Layer 12 of a small transformer language model trained on English Wikipedia (16 layers, counted from 0, width 64).
A neuron's activation on a vector x is GELU(gate . x) times (in . x), where the dot is the dot product.
The model reads these tokens: "ron" "ze" " med" "al" "ist" "(" "s" ")" " |" " 6" " |" " —" "N" "/" "a" " |" " —" "N" "/" "a" " |" " " " |" "\n" "|" " 2010" " |" " 6" " |" " 4" " |" " "

The vector x that enters this layer's MLP at each token. A number n stands for n times 0.041.
0 "ron": -13 -10 32 46 36 7 -8 1 -5 -5 21 -1 22 -27 -17 -3 -12 9 13 -3 -12 32 73 -14 7 8 -27 5 -41 -39 37 70 -34 -7 16 13 11 -4 -7 -19 -21 2 -9 -9 17 22 24 58 -26 12 -22 7 8 -3 45 12 14 21 10 18 43 34 -30 36
1 "ze": -21 15 52 40 27 -26 12 -1 -2 -7 26 -13 -4 -4 -2 13 -5 6 -5 18 -13 28 51 -28 -1 17 -42 -27 -43 -9 36 74 -57 -12 31 2 18 -5 -7 -48 -5 8 -16 7 -18 0 25 31 -31 30 -46 -14 -6 22 13 -2 15 18 7 13 12 21 -29 32
2 " med": -22 13 7 -5 3 -3 13 36 -45 25 28 13 16 -33 -3 12 -5 -19 15 3 -3 37 53 -17 10 -11 -11 0 -39 -23 33 56 -71 7 1 -4 35 5 -8 -11 28 -10 22 -26 -9 7 4 19 -24 2 -37 20 2 -13 -8 25 39 22 19 24 41 30 -53 39
3 "al": 22 -3 32 34 -10 -21 10 17 -16 13 21 9 5 -48 -23 0 -13 2 35 -5 0 22 44 -28 -19 -4 -35 1 -33 -20 11 68 -35 -17 24 -13 11 -56 -8 10 -18 -10 8 -44 2 13 4 20 -8 -44 -19 3 53 17 30 -2 22 -28 9 14 5 47 -35 18
4 "ist": 7 -9 59 7 28 -26 13 26 -25 -15 8 -17 47 -18 -25 -13 14 -10 20 -21 -44 -8 45 5 -5 -8 -7 -11 -30 -9 31 45 -9 -11 33 7 -27 -23 11 -7 7 -27 -8 -93 -4 40 14 13 -19 -20 -30 8 4 35 7 -12 9 6 44 9 24 31 -14 1
5 "(": -7 -22 7 2 11 -9 -22 24 -25 35 44 -11 -15 -39 -6 2 44 -36 9 -23 -23 -25 26 -22 29 20 -13 -39 -35 -14 1 45 9 18 1 20 11 1 5 -26 -16 -29 8 -7 -3 66 11 -12 -13 90 -31 17 17 -2 11 1 -32 -29 -37 4 -1 30 1 41
6 "s": -29 35 11 -2 -51 17 -16 3 -35 -12 75 -5 -30 -16 -19 19 -11 -2 -3 -29 -24 -12 -16 -40 -14 20 -14 -12 11 -9 47 -5 -4 5 8 3 32 4 0 -29 -16 36 -15 -18 -10 -1 21 79 -28 38 -40 -17 -15 -2 5 12 -32 -27 6 18 1 38 -36 -5
7 ")": -6 -1 12 34 -43 44 9 37 -10 -10 38 -28 25 -59 26 21 -18 16 2 20 -15 25 30 -1 -21 2 -11 -25 -14 -18 17 61 -18 27 -7 -21 0 -9 2 -40 -9 13 7 10 -17 -2 -5 29 -8 7 -53 6 36 56 26 -19 -4 -6 -12 45 53 -7 25 -16
8 " |": -1 -14 4 15 -12 32 3 -2 -16 20 20 9 23 -36 18 4 -20 -2 28 -1 -14 9 73 4 -5 6 -21 -13 -70 -8 36 36 -15 12 -4 6 17 -20 -13 19 -16 -4 30 -37 -20 14 16 25 6 -8 -10 6 4 70 24 17 -34 17 47 10 -3 21 39 -26
9 " 6": 22 -24 31 -2 -4 13 14 29 -14 45 32 -21 14 9 -34 30 15 22 43 -6 -11 -59 0 1 -46 14 13 10 -38 -17 18 66 2 6 22 8 -7 7 26 11 23 11 23 -44 -12 -16 25 26 6 3 -15 26 2 -46 33 21 -1 19 39 1 -2 15 44 -41
10 " |": 45 -21 13 -31 -17 15 -13 6 20 43 32 -2 1 -42 9 -5 6 2 4 -14 -9 -8 22 1 6 34 -32 -14 -30 -20 45 19 3 3 12 30 14 9 -7 18 16 9 46 -52 -13 36 19 -3 4 0 -2 -9 7 63 25 30 -49 9 40 16 -27 -24 53 -42
11 " —": 17 -21 14 -15 -40 28 7 37 -22 0 -32 -25 12 -21 -5 -10 20 18 -2 -14 -1 -85 5 0 -10 34 2 -5 -33 -18 48 38 26 -20 41 45 -15 16 23 -3 4 75 -4 8 -2 -4 6 -2 -3 25 -5 3 45 11 20 3 2 16 24 4 20 -20 39 -64
12 "N": 52 -27 14 14 14 -5 35 7 -49 46 5 7 11 -51 15 19 3 19 -8 -45 -19 -1 12 -25 24 16 -11 7 18 -32 7 -14 -4 -15 -4 39 28 45 -7 12 2 70 -10 -23 -49 11 24 37 -34 25 -36 4 -19 -2 17 -7 4 7 -14 -5 10 -17 37 -40
13 "/": 19 9 36 15 -24 -3 13 17 -2 26 34 -23 1 -32 21 -27 24 -33 -60 -23 -43 -45 -26 -10 43 -49 -14 -25 6 -5 21 27 -21 -4 -11 5 22 -16 -5 -18 17 3 -22 25 -13 31 24 10 -53 37 -2 -44 21 14 28 30 1 20 33 35 17 -6 30 -14
14 "a": 17 8 43 66 -35 12 14 14 -51 6 31 3 14 -37 -6 -5 -21 28 -13 -26 -22 20 -27 -36 23 -6 -30 19 1 -17 29 35 -25 -42 -16 19 -14 18 -6 -12 10 47 -11 -7 20 44 30 43 -42 -1 -41 -25 -3 18 16 -31 9 -11 1 -13 17 -7 5 -13
15 " |": -16 -13 31 45 -20 34 -14 -9 -10 28 28 -17 4 -44 42 6 -9 -9 -32 20 -52 18 22 13 -7 -1 0 -15 -53 -2 33 21 -13 0 7 11 13 -2 -17 10 16 -20 33 -10 -45 35 5 35 13 -11 -7 -1 11 78 16 -8 3 14 31 27 3 -21 41 3
16 " —": -35 -41 37 36 -2 32 12 33 -35 -8 -8 -24 12 -8 14 4 28 -10 0 -4 0 -66 35 -12 5 44 -14 -5 -45 -12 26 25 1 5 42 -13 0 -9 46 -15 20 24 -1 2 -7 -25 -4 26 -8 12 -12 -8 44 18 43 -11 5 11 28 38 29 -41 29 -44
17 "N": 57 -23 22 22 20 -18 38 49 -42 50 11 -3 -4 -33 0 29 23 8 6 -40 -7 3 18 -33 23 19 1 -5 5 -8 -16 -18 -3 0 -4 21 45 13 9 11 23 51 4 -43 -44 6 39 36 -46 14 -42 4 -35 -1 13 -11 -5 5 5 -5 0 -20 22 -37
18 "/": 27 -5 45 10 -28 -14 20 27 1 29 33 -37 -10 -23 20 -24 36 -32 -45 -16 -32 -29 -21 -16 47 -46 1 -27 5 -1 3 24 -19 2 -10 7 23 -22 6 -21 23 2 -24 21 -3 40 30 13 -58 32 -2 -28 18 20 33 24 -21 9 44 35 31 -5 23 -11
19 "a": 30 5 53 60 -33 8 7 23 -50 19 30 6 1 -34 -8 4 -12 36 -9 -19 -23 26 -27 -37 8 3 -29 11 -7 -9 32 38 -16 -41 -15 8 -13 15 -3 -20 17 48 -3 -10 23 43 30 39 -43 -2 -39 -16 -7 27 17 -40 2 -11 5 -14 17 -15 2 -9
20 " |": -13 -17 38 43 -14 30 -22 -3 -8 27 21 -17 1 -43 41 4 -3 -6 -19 14 -49 24 30 11 -6 3 -2 -14 -51 0 28 19 -5 3 9 3 12 -10 -11 10 19 -19 44 -9 -43 30 4 36 12 -13 -9 -2 13 84 18 -10 2 6 39 30 -4 -20 43 8
21 " ": -19 -7 51 44 -7 28 -42 30 -47 24 37 35 2 -48 24 -8 38 11 42 11 -7 5 6 -9 -23 49 -18 -27 -15 -6 40 28 -31 19 7 -26 -5 11 42 -23 13 -14 28 -25 -4 -14 24 12 2 38 -26 -18 -8 -16 13 -19 6 8 23 23 5 -22 6 -35
22 " |": 5 -15 17 13 -50 35 -16 0 -6 31 23 -36 3 -24 18 -3 -2 15 6 2 -30 18 42 -3 -14 19 5 -25 -51 6 26 28 4 24 -1 14 10 -16 -15 27 -9 -34 52 -36 -23 20 10 32 11 -12 0 -11 7 82 18 8 -13 5 64 43 -16 -14 14 -9
23 "\n": 9 -21 25 19 -63 13 13 59 -19 -7 19 -1 1 -51 32 4 17 17 13 38 -1 -31 67 -14 -17 54 -13 -14 -25 4 -18 35 -4 23 -52 -8 9 -34 -4 14 17 29 25 -46 1 10 -16 5 -18 38 11 13 2 27 25 -25 -20 -3 20 -2 41 -12 -5 -5
24 "|": -10 -15 -4 -3 -24 29 4 -12 -18 12 5 15 31 -32 31 20 -16 13 16 12 -15 -2 70 6 5 -3 3 -17 -60 -11 39 27 -13 17 -25 -2 8 -27 0 38 -13 13 13 -26 -7 19 34 10 15 36 -3 -4 -11 46 10 35 -47 2 34 -6 -6 49 52 -18
25 " 2010": 7 6 14 13 -1 24 -6 5 1 -34 -2 -50 31 -22 -54 18 -1 19 25 -29 0 -24 37 -3 -23 9 5 9 12 -2 78 50 9 9 25 2 -4 -28 32 6 8 31 -11 0 -25 12 22 10 -28 58 -32 -3 -10 -1 49 45 -11 50 39 -8 28 28 43 -14
26 " |": -7 8 -19 -27 14 28 19 -30 -3 5 0 -9 9 -28 6 12 -33 20 2 -6 -23 -4 28 7 -2 21 -6 -20 -38 -25 47 50 -6 -11 23 20 6 -2 12 24 -11 11 4 -10 -34 40 21 -3 -28 20 -6 12 0 81 25 33 -59 3 30 -17 -19 16 56 -26
27 " 6": 9 -15 -4 -13 27 16 17 9 -21 45 2 -27 17 5 -13 33 -10 23 19 -11 -24 -53 -12 11 -48 -10 16 17 7 -39 25 52 -17 -6 30 23 -9 17 28 26 16 34 -19 -15 -38 4 19 16 -9 26 -21 47 5 -36 36 45 -15 5 10 -17 11 26 64 -28
28 " |": 24 -7 -10 -33 8 18 -4 -20 16 23 15 -6 1 -27 15 -3 -16 2 -6 -14 -17 -8 -2 -4 11 23 -36 -21 -18 -51 51 28 -15 9 29 13 14 20 4 19 8 33 9 -26 -27 23 5 -8 -14 18 -16 1 6 72 31 58 -55 6 4 -3 -24 -15 61 -47
29 " 4": 37 -18 -4 -5 -21 16 11 12 -12 23 12 -1 28 -26 2 7 -30 9 13 -14 -30 -58 -49 8 -33 -11 9 25 -7 -40 20 48 -6 -10 32 38 -15 25 13 9 11 73 -13 -16 1 1 18 23 -1 24 -9 36 22 -45 15 34 0 14 5 -8 -8 14 46 -50
30 " |": 43 -14 14 -4 -20 20 -9 -11 15 32 19 -19 11 -32 17 -13 -26 1 -28 -14 -25 -18 -21 8 13 19 -29 -24 -10 -40 61 5 2 -18 16 36 3 36 -23 11 8 36 7 -18 -20 29 2 -9 8 7 -9 -3 14 51 16 39 -22 19 -11 -3 -32 -24 67 -66
31 " ": 5 11 19 20 -50 39 -19 11 -39 31 6 33 23 -55 31 -30 -16 9 7 -1 -23 -18 -27 12 -22 14 -13 -11 11 -28 54 21 -10 -13 -1 38 -16 46 15 -25 -3 48 -1 1 -5 3 27 -15 17 65 -25 -10 7 -24 -1 9 23 32 -23 -8 -7 -18 33 -57

Each question shows the input weights of one neuron of the MLP. A number n stands for n times 0.004.

n97 gate: 7 -32 -1 40 4 5 6 -20 26 27 16 -19 -23 27 -12 20 -54 -10 30 35 15 -26 -5 13 17 20 -23 -19 -14 38 38 -37 -28 7 24 26 -2 -1 6 15 38 -34 -9 -34 -45 7 14 21 19 -3 16 33 -6 -15 12 -12 -8 -2 -14 36 22 40 27 -24
n97 in: -7 2 27 36 -32 18 0 -16 -28 6 20 -38 -7 5 -24 3 -25 -35 2 26 -21 -13 -12 -10 -25 -17 -20 -15 -37 1 -8 -29 -28 34 38 22 10 -26 7 16 20 10 -46 -44 9 24 26 17 -16 -5 -3 16 1 6 2 19 -12 10 -5 29 4 -7 -21 -41
On which token does it fire most, and how strongly? 9 " 6", at about 1.8

n54 gate: -39 13 -6 18 -54 14 4 -4 -1 -56 -69 -41 -9 -28 -30 -27 13 53 -19 -24 32 2 -23 34 -20 57 -6 -22 -46 -7 24 5 19 -15 45 -1 -6 22 6 3 4 -3 -6 5 38 -18 13 -8 21 -13 1 63 1 -26 2 -4 -16 -14 -25 35 -8 -23 -26 -13
n54 in: 5 -11 38 -5 20 -2 -28 1 3 6 12 28 33 29 31 15 10 4 -37 -28 -8 -29 20 -7 -17 -38 9 0 29 44 38 -51 -36 22 -25 29 0 24 33 -39 -30 -8 29 -7 -5 3 4 8 12 16 -24 -10 -26 -21 1 -16 27 70 20 34 -3 -20 7 -10
It fires most on token 31 " "

n68 gate: 5 -5 30 14 -25 -1 -26 24 -9 -40 -5 -13 -54 -15 -5 3 5 15 -35 -22 12 7 26 -9 -28 -43 8 34 -7 -3 39 -19 -40 19 -38 6 -3 -13 -13 2 -78 2 -2 39 29 21 27 25 -33 -1 5 14 -13 -12 14 13 30 -3 -34 -13 -29 -54 -3 17
n68 in: 15 21 47 -20 14 27 -18 -18 23 12 -31 16 -25 -27 -6 -20 12 7 6 -20 3 34 23 14 -23 -17 -36 21 -35 35 2 -45 -14 19 8 20 37 12 -15 -28 12 10 -10 -27 -6 16 44 30 54 -3 28 -38 22 59 6 -33 5 2 2 20 71 -11 -24 -10
On which token does it fire most, and how strongly? 0 "ron", at about 0.95

n62 gate: -16 -22 -16 46 7 20 42 26 -4 5 27 37 0 -8 20 -3 -5 -27 -27 16 -36 -14 -38 49 -7 -43 15 11 -4 1 33 4 22 -3 -11 -17 7 3 14 0 33 19 23 29 -28 -44 -2 36 -4 -6 44 -24 -7 0 -39 6 -30 -2 60 -22 -19 -3 15 0
n62 in: 25 46 -11 11 30 -33 0 -8 -2 -31 -43 -19 -2 -61 4 -25 11 -30 -4 2 -10 82 -20 -11 -7 25 1 4 26 7 -46 19 4 9 -6 -10 31 -23 12 -17 -24 -23 20 -30 3 6 -2 77 4 -46 40 26 36 -13 20 42 -33 0 -9 -31 -24 -4 15 -7
It fires most on token 20 " |"

n12 gate: -14 -12 26 44 -55 -4 -19 -9 -12 14 0 -53 -34 -15 3 27 17 25 17 -11 -4 -22 -9 -39 -28 38 2 -20 -36 -10 23 -15 4 -11 -4 13 37 -18 19 -37 35 24 22 2 34 4 -24 -26 -22 14 1 49 -2 1 -10 -1 22 -1 -18 -42 45 -30 -10 -20
n12 in: -15 -23 -1 -22 0 -5 -24 -4 8 -44 30 32 50 7 3 23 43 -30 -7 24 -40 2 22 -32 47 -25 5 2 -21 34 -44 -11 14 -7 -27 17 -14 13 -5 -28 6 -24 -14 11 -21 -6 -9 -5 73 -8 48 17 -3 -3 9 14 4 -45 3 -21 -22 17 -42 14
It fires most on token 5 "("

n40 gate: -32 -32 13 28 18 -24 1 -17 27 18 4 11 -66 1 4 -17 -15 -20 21 18 2 13 19 18 -30 -27 4 29 -23 -18 15 -20 -27 0 36 20 -26 39 -21 13 -5 3 29 -7 40 -8 -14 21 37 -5 40 4 -2 20 23 -27 -2 20 -41 -13 16 -3 11 30
n40 in: -19 -49 -10 -7 -32 50 7 28 23 -6 40 -3 2 -46 -8 -22 75 -28 9 -9 6 -12 22 12 -17 -3 4 -3 22 -18 16 24 -45 26 15 -8 -3 12 -13 -16 4 13 -39 33 -20 3 27 19 7 -28 23 -21 25 -30 -14 7 -5 -45 -22 33 1 -3 29 18
On which three tokens does it fire most, strongest first? 0 "ron", 15 " |", 20 " |"

n81 gate: -24 20 -15 -57 34 3 -6 -23 20 -14 8 4 -20 9 -12 42 28 -30 -24 29 -5 33 3 -24 -20 43 27 6 -6 33 -25 77 -44 4 6 -14 -35 -5 -44 -27 34 23 -14 9 -5 -5 -39 57 3 -7 -2 36 -68 -60 -12 16 -20 -18 -14 -12 -30 16 22 11
n81 in: 33 -4 -17 -24 -5 -32 -56 -20 -28 -52 25 -8 -10 -28 7 34 8 -34 -28 69 -4 -24 9 38 -7 -33 -5 -50 -26 12 24 1 -5 31 -23 29 18 0 25 -14 6 12 -2 -32 3 22 5 29 33 16 -49 -18 11 -11 -13 -17 -51 31 -15 15 -11 18 33 59
On which three tokens does it fire most, strongest first? 1 "ze", 6 "s", 2 " med"

n9 gate: -40 -14 -22 -46 -8 -33 -12 -5 -1 24 -23 -3 22 -6 -25 1 -51 13 29 -15 26 -1 -36 -36 15 -10 -40 -2 0 18 -15 21 18 12 -8 -29 -26 1 -13 2 -23 -41 -1 -21 7 -3 24 -38 -25 -47 26 23 49 -31 15 -16 -26 73 -49 15 27 -12 -46 43
n9 in: 44 -20 26 15 0 30 -17 -14 -13 -17 -3 -14 -25 4 -32 9 -26 -16 26 1 -8 3 -10 -3 9 1 -28 -17 -37 -4 47 -12 -2 -2 25 45 38 -26 -48 20 -24 -8 -27 -33 6 45 -8 -13 24 -40 -26 19 66 16 25 29 -16 14 -2 3 -8 28 10 10
On which token does it fire most, and how strongly? 3 "al", at about 1.8

n23 gate: 34 -27 -35 21 -26 43 69 -9 34 1 -20 7 -4 43 -17 18 -10 0 -20 -6 -18 -8 -25 49 0 -31 -19 9 -4 21 -22 45 6 20 -9 6 19 -26 -33 2 7 -31 9 8 17 21 -16 -23 -16 21 7 -23 30 -5 32 -20 -19 26 -63 -21 5 -19 -16 0
n23 in: 9 -6 1 27 13 19 10 24 -18 14 12 22 -36 26 -31 -16 10 -18 -2 10 -12 -24 -5 74 75 32 5 32 -15 -13 8 -9 19 -32 -42 -27 27 -47 -9 1 25 -22 -24 -22 -47 -11 10 -3 17 42 3 4 34 -13 60 -4 -48 26 -54 3 5 11 13 -5
It fires most on token 13 "/"

n118 gate: -12 3 -14 -3 23 40 29 -25 -24 19 0 -12 23 -38 -22 -31 13 14 45 -23 7 -31 34 24 -13 4 -24 -21 -18 -21 7 35 -4 38 -30 -12 10 27 -35 15 -42 -21 -18 25 27 -3 -14 26 2 -23 30 31 -14 -5 -32 5 -31 10 9 -20 -14 -18 49 -33
n118 in: -29 -25 38 -7 30 -33 -21 -19 9 29 -13 -49 -4 -21 -18 3 -20 9 6 20 9 -27 -50 21 -21 -11 -1 -11 -7 -46 26 9 67 25 -21 8 23 -13 24 42 -9 -29 16 -12 4 -18 12 10 -4 4 -15 -16 -20 43 27 -24 -36 -8 -5 -10 30 35 9 -38
On which token does it fire most, and how strongly? 26 " |", at about 2.8

n30 gate: -38 8 -15 -9 -15 -67 -8 -4 7 16 4 -53 13 24 -13 -1 6 -4 -16 -21 31 3 -24 -5 4 -17 6 -14 -3 -21 8 46 44 11 -41 -20 0 -16 -5 -2 15 7 32 2 -17 14 -62 3 -5 -46 23 7 32 -32 41 4 -42 15 -56 -3 26 33 15 -26
n30 in: 36 14 4 4 -23 -26 -26 4 -1 8 62 2 -44 6 33 -31 -16 -22 -3 22 -43 -25 8 -29 27 -3 -8 -17 -48 -8 -9 -8 -26 22 19 -4 -6 28 16 -20 29 74 40 12 9 56 1 -15 40 43 -4 -12 -7 5 -23 6 14 0 15 -39 -14 -26 -29 36
It fires most on token 5 "("

n35 gate: -11 64 -16 -20 57 13 30 -35 -1 -12 -3 6 -19 -27 -20 3 -10 -19 16 30 3 -7 38 21 5 -55 18 12 7 -23 42 -8 62 -20 9 -4 -21 -21 -11 46 -13 -21 -16 16 24 -44 10 13 20 -23 7 -12 -8 -18 5 -11 7 49 25 10 32 -23 7 -1
n35 in: 22 11 -14 4 10 -17 25 9 -13 17 -66 20 37 33 17 14 13 -30 -2 -5 -14 8 40 19 17 -16 14 21 27 8 31 32 57 24 -32 12 15 33 44 -8 23 -36 1 -35 14 -39 -13 -35 -3 37 3 -4 3 -25 0 7 15 -23 -19 14 -5 9 -37 42
On which token does it fire most, and how strongly? 30 " |", at about 0.29

n99 gate: 37 15 20 27 31 -8 -4 11 -28 -15 -59 22 16 20 -7 -56 -3 -28 27 -6 -5 3 18 15 16 5 32 -3 20 7 -34 -38 7 17 -43 11 8 -16 -20 3 -17 9 0 11 -7 21 -15 -2 24 -25 16 2 -46 -11 33 2 -1 -14 -38 34 24 -26 -28 3
n99 in: -53 -34 -29 -21 28 3 -31 1 -5 -13 -10 1 -5 0 -37 19 -12 37 -15 -32 -33 -9 -57 0 -43 -5 4 50 -2 -15 -13 -7 25 12 -36 6 -26 10 7 -15 -19 -16 -17 54 -9 -55 5 -12 -22 17 18 30 -2 6 -70 -27 37 63 10 -2 -20 -7 -11 19
It fires most on token 3 "al"

n38 gate: -48 -7 -30 -12 -22 18 -11 -3 12 -7 46 28 20 22 11 16 28 -35 28 -3 -1 -57 4 -1 -19 -19 -14 12 19 -26 51 -40 19 -4 14 -26 -31 13 34 -46 -15 -62 12 20 6 -13 -8 0 -22 2 2 -28 5 -10 -31 48 -5 46 36 6 -8 6 -6 -62
n38 in: -30 -22 5 -41 15 26 -12 35 24 -22 -24 45 13 9 34 5 -26 -29 -21 -34 -11 -24 0 22 -49 -2 2 -7 -40 7 -64 -17 -52 -16 7 -25 -11 38 -28 -11 1 -12 18 -38 -65 6 5 -20 11 -3 -26 -3 32 -25 25 27 27 -48 -3 35 23 -23 -26 21
It fires most on token 16 " —"

n10 gate: 19 -35 23 24 4 -14 1 -9 43 -1 -37 25 -15 -7 -38 15 -11 -5 -6 -42 -8 -12 32 15 54 3 -8 -37 -17 -15 43 -23 -27 -39 -8 -41 22 -28 -5 6 -1 -23 -8 7 -33 -30 1 -30 38 -3 -40 17 -31 38 -52 -8 -19 -32 -6 -13 10 -16 2 -46
n10 in: -23 -24 0 -22 -12 0 40 -4 18 -13 15 -23 24 32 52 22 17 -39 -10 -24 34 -6 -21 -29 30 10 9 -25 28 -15 34 41 13 -28 35 -44 18 24 46 -17 17 3 -14 14 42 25 -26 -13 -36 20 17 15 -57 51 -17 -10 11 -17 -15 -16 8 -2 -13 -19
It fires most on token 28 " |"

n80 gate: -30 -39 4 2 -18 -14 7 5 -15 32 15 -25 12 -33 -5 11 -19 -16 -17 -3 -27 -26 -8 -9 -89 38 35 12 -28 46 5 -35 -20 -13 43 -8 -13 22 -9 -32 5 -14 -4 -11 23 -9 -20 10 -9 22 49 9 21 -48 -18 35 -31 4 -34 -27 -14 -19 13 -6
n80 in: 0 4 -3 18 30 3 10 7 8 32 -3 12 59 -13 -10 5 4 2 17 -3 6 9 -42 -8 -17 45 42 -12 -35 13 5 -42 13 17 7 -37 -25 3 37 50 -30 -5 -42 -4 29 20 7 9 -21 54 -19 6 -12 -30 -45 -3 14 2 30 13 -32 -3 -13 -31
On which token does it fire most, and how strongly? 29 " 4", at about 1.4

n106 gate: 8 29 24 19 0 -22 -2 0 -9 23 5 -7 18 -13 -11 36 -22 -13 20 29 24 15 -38 11 -18 -17 9 2 -29 9 52 8 48 -37 -30 -29 -22 -49 52 34 30 9 -13 -19 34 -11 -16 -19 -11 29 -44 5 -6 3 -27 -19 -1 -24 7 -26 44 -51 -50 21
n106 in: 18 16 0 21 -46 15 -11 -9 21 27 17 -2 -50 -42 -8 -3 -1 5 66 -40 -8 34 -7 6 -7 5 -12 27 46 -28 33 -9 -12 1 -5 -21 9 17 -9 15 -12 32 33 -23 30 6 29 -11 25 -26 -5 -3 -20 23 -14 -22 -11 12 -84 -7 40 21 -33 -6
It fires most on token 19 "a"

n58 gate: 5 1 12 -18 28 21 25 38 0 6 -11 -7 17 -13 5 -10 25 -38 -17 -38 -32 13 -24 -12 -12 43 -42 20 -32 30 -28 -22 10 7 -11 11 33 23 -11 -33 18 15 12 -42 -19 6 -21 -16 44 -46 -11 33 15 1 3 25 9 4 2 57 -23 10 24 2
n58 in: 2 -9 -3 5 -34 -54 36 18 -28 44 14 -51 46 -39 -39 22 -16 -31 6 -9 44 -23 -20 36 16 -40 3 0 5 13 -9 -37 -14 -23 -48 -3 -5 -7 1 -7 14 38 -2 -8 -26 -7 -2 -8 11 -1 -19 20 1 2 18 20 -21 -13 27 -62 13 -26 -47 -27
It fires most on token 17 "N"

n67 gate: 0 -9 -24 18 46 18 -4 26 20 -22 22 36 4 -27 -2 -5 -19 -22 -31 24 -1 -8 15 0 7 -4 15 14 -42 -24 -25 -40 13 -45 10 37 9 8 2 16 0 65 -18 -17 -46 -50 -56 -2 -40 20 1 -6 -61 18 3 -2 3 49 3 -36 15 1 -69 10
n67 in: 8 35 -7 -11 11 17 42 16 -49 3 -19 3 36 -10 54 -27 3 23 3 -6 30 31 -49 -37 14 -26 -10 39 32 48 -4 18 -10 14 -49 26 9 20 11 14 -13 -17 1 15 28 6 24 -14 11 5 -20 19 11 -22 -11 -14 3 24 33 -4 -2 14 19 26
It fires most on token 12 "N"

n95 gate: -10 -33 -33 14 11 -34 18 19 13 16 -38 -17 -31 -6 -24 44 -56 -33 -4 27 10 -31 -41 -11 -36 1 -13 3 -45 -18 28 -10 2 23 10 -11 -17 45 28 33 22 5 -41 13 26 -5 15 39 7 12 -38 41 39 -19 -25 -9 14 14 -9 36 24 5 -10 39
n95 in: 14 11 19 20 -9 -45 24 -17 1 -9 -43 -55 -35 2 -29 -13 34 -1 6 -31 -21 -2 -7 13 -36 34 29 -8 -42 -19 6 -2 20 10 7 1 -18 35 18 -4 32 -21 -36 16 -11 18 30 10 40 22 -56 10 7 1 -32 -9 16 25 13 2 26 -14 13 42
Its two highest activations, in order, are on tokens 27 " 6", 9 " 6"

n125 gate: 2 1 24 8 -3 -14 26 -38 26 -39 9 5 13 21 6 -10 51 -21 32 -54 5 12 -9 -3 28 9 -34 -17 4 -21 -15 -19 -12 1 -3 -5 -6 -28 -19 16 10 -23 55 -7 -29 -16 24 -12 -38 7 6 0 -51 -35 -65 5 -31 -27 -6 51 22 3 1 0
n125 in: -23 12 8 29 -57 -44 -34 9 6 -27 23 -28 3 43 9 9 43 -32 -24 -18 18 -14 2 -7 -9 6 -11 -7 21 -38 27 2 -49 -2 27 24 43 13 -50 -19 -19 -48 -18 -5 14 39 -1 5 -4 -26 -12 2 -12 4 -4 10 -14 34 -15 -3 17 -15 9 22
It fires most on token 18 "/"

n79 gate: -21 -9 2 45 -20 -13 -25 35 -12 22 14 39 -17 20 -16 21 -11 -29 11 -61 -17 6 -41 24 1 -10 -37 -32 29 42 -5 20 -1 -8 1 -15 -24 -15 27 0 -5 -31 -2 23 16 -24 -15 19 21 -60 4 -10 23 9 10 32 -64 -29 38 -28 -20 38 29 -33
n79 in: -2 -13 -7 -2 23 -11 1 -26 39 47 -15 19 13 8 -6 -9 84 -32 32 6 -49 27 -26 -14 -24 0 -26 14 33 7 -24 30 0 20 -2 16 -11 18 -31 34 11 19 -25 5 -15 18 -44 -24 1 -34 -17 -5 -62 -66 33 30 -16 -3 -7 26 -56 13 23 -6
It fires most on token 9 " 6"

n94 gate: 26 -32 12 22 21 -17 -29 -44 2 20 12 4 5 -8 7 20 9 -53 8 18 9 -1 -3 10 13 7 16 11 23 -39 1 -5 -11 -19 1 15 21 -24 5 -35 25 27 -34 -33 8 -54 -44 -20 -18 56 7 23 -13 48 22 -1 -19 9 -12 -32 -6 19 -7 30
n94 in: 35 -15 20 1 -2 -13 23 3 -17 20 -16 -16 -18 -14 17 32 9 -2 16 28 26 -14 0 -17 -38 0 -15 -72 -7 24 6 -13 -14 -9 -18 -10 4 8 -80 4 5 35 -10 1 24 -32 15 -6 2 -13 -48 -40 11 -21 12 34 -3 -29 -18 -9 10 -47 38 17
It fires most on token 12 "N"

n71 gate: -9 23 -46 -4 -41 -24 35 6 20 -37 -9 -40 -19 -9 12 -10 -74 2 21 -8 -46 -26 -11 1 4 18 -20 53 1 -7 15 -59 -51 23 -34 19 -27 34 27 -32 27 18 -1 -5 8 6 9 -8 -29 -39 1 2 -23 8 -50 -5 -27 5 -27 46 -7 -7 -32 0
n71 in: 27 -7 26 37 0 -3 -18 59 13 -39 14 5 0 -7 -32 21 -14 4 6 -29 18 15 -41 -36 -16 44 8 -12 12 -24 26 -22 -30 -4 58 -40 2 18 15 -2 -16 31 6 -25 -16 58 -37 -36 -58 -14 30 16 -8 -18 -16 13 -33 -10 -1 31 16 -3 -23 -22
Its two highest activations, in order, are on tokens 6 "s", 14 "a"

n31 gate: -26 -17 -9 -30 11 28 17 32 11 -2 3 -12 -25 45 -42 57 -41 -29 -27 -35 5 -15 -12 34 42 66 16 -21 -45 16 -30 -34 43 6 19 -9 51 -6 52 -50 -3 22 -57 3 10 -12 0 -22 -6 -18 20 -4 -3 -2 -28 -23 35 -2 -10 -15 31 1 32 1
n31 in: -25 24 -32 12 -12 18 -1 11 27 31 -11 -15 -55 12 35 -12 20 34 -3 -3 -49 -32 -26 6 33 -15 14 20 55 -38 1 25 23 26 47 8 19 41 16 -56 19 -2 40 -11 8 8 -32 -12 -23 -22 -9 1 39 31 -36 2 8 -12 -10 -16 7 -9 54 -17
Its two highest activations, in order, are on tokens 11 " —", 16 " —"

n66 gate: -32 37 -1 27 -4 -25 17 -11 49 -41 -19 19 -12 -6 -13 12 0 48 -25 11 22 -24 -7 -32 -14 4 -20 13 10 11 -14 10 -23 -52 -25 -31 45 29 -43 19 18 -4 -3 33 -24 23 -64 -9 -23 -23 0 26 43 -35 -35 18 -34 -69 0 41 55 20 26 -29
n66 in: 4 -18 18 -24 12 -2 -25 -14 23 39 -44 -6 0 4 -23 27 -39 44 -28 -15 -15 -24 -39 -9 -40 44 42 36 35 -21 13 -1 22 18 -12 -33 32 47 23 1 11 6 42 5 -11 -39 -39 -4 -39 -20 18 -3 9 -18 20 21 40 5 30 -38 -1 36 32 -26
On which token does it fire most, and how strongly? 5 "(", at about 0.35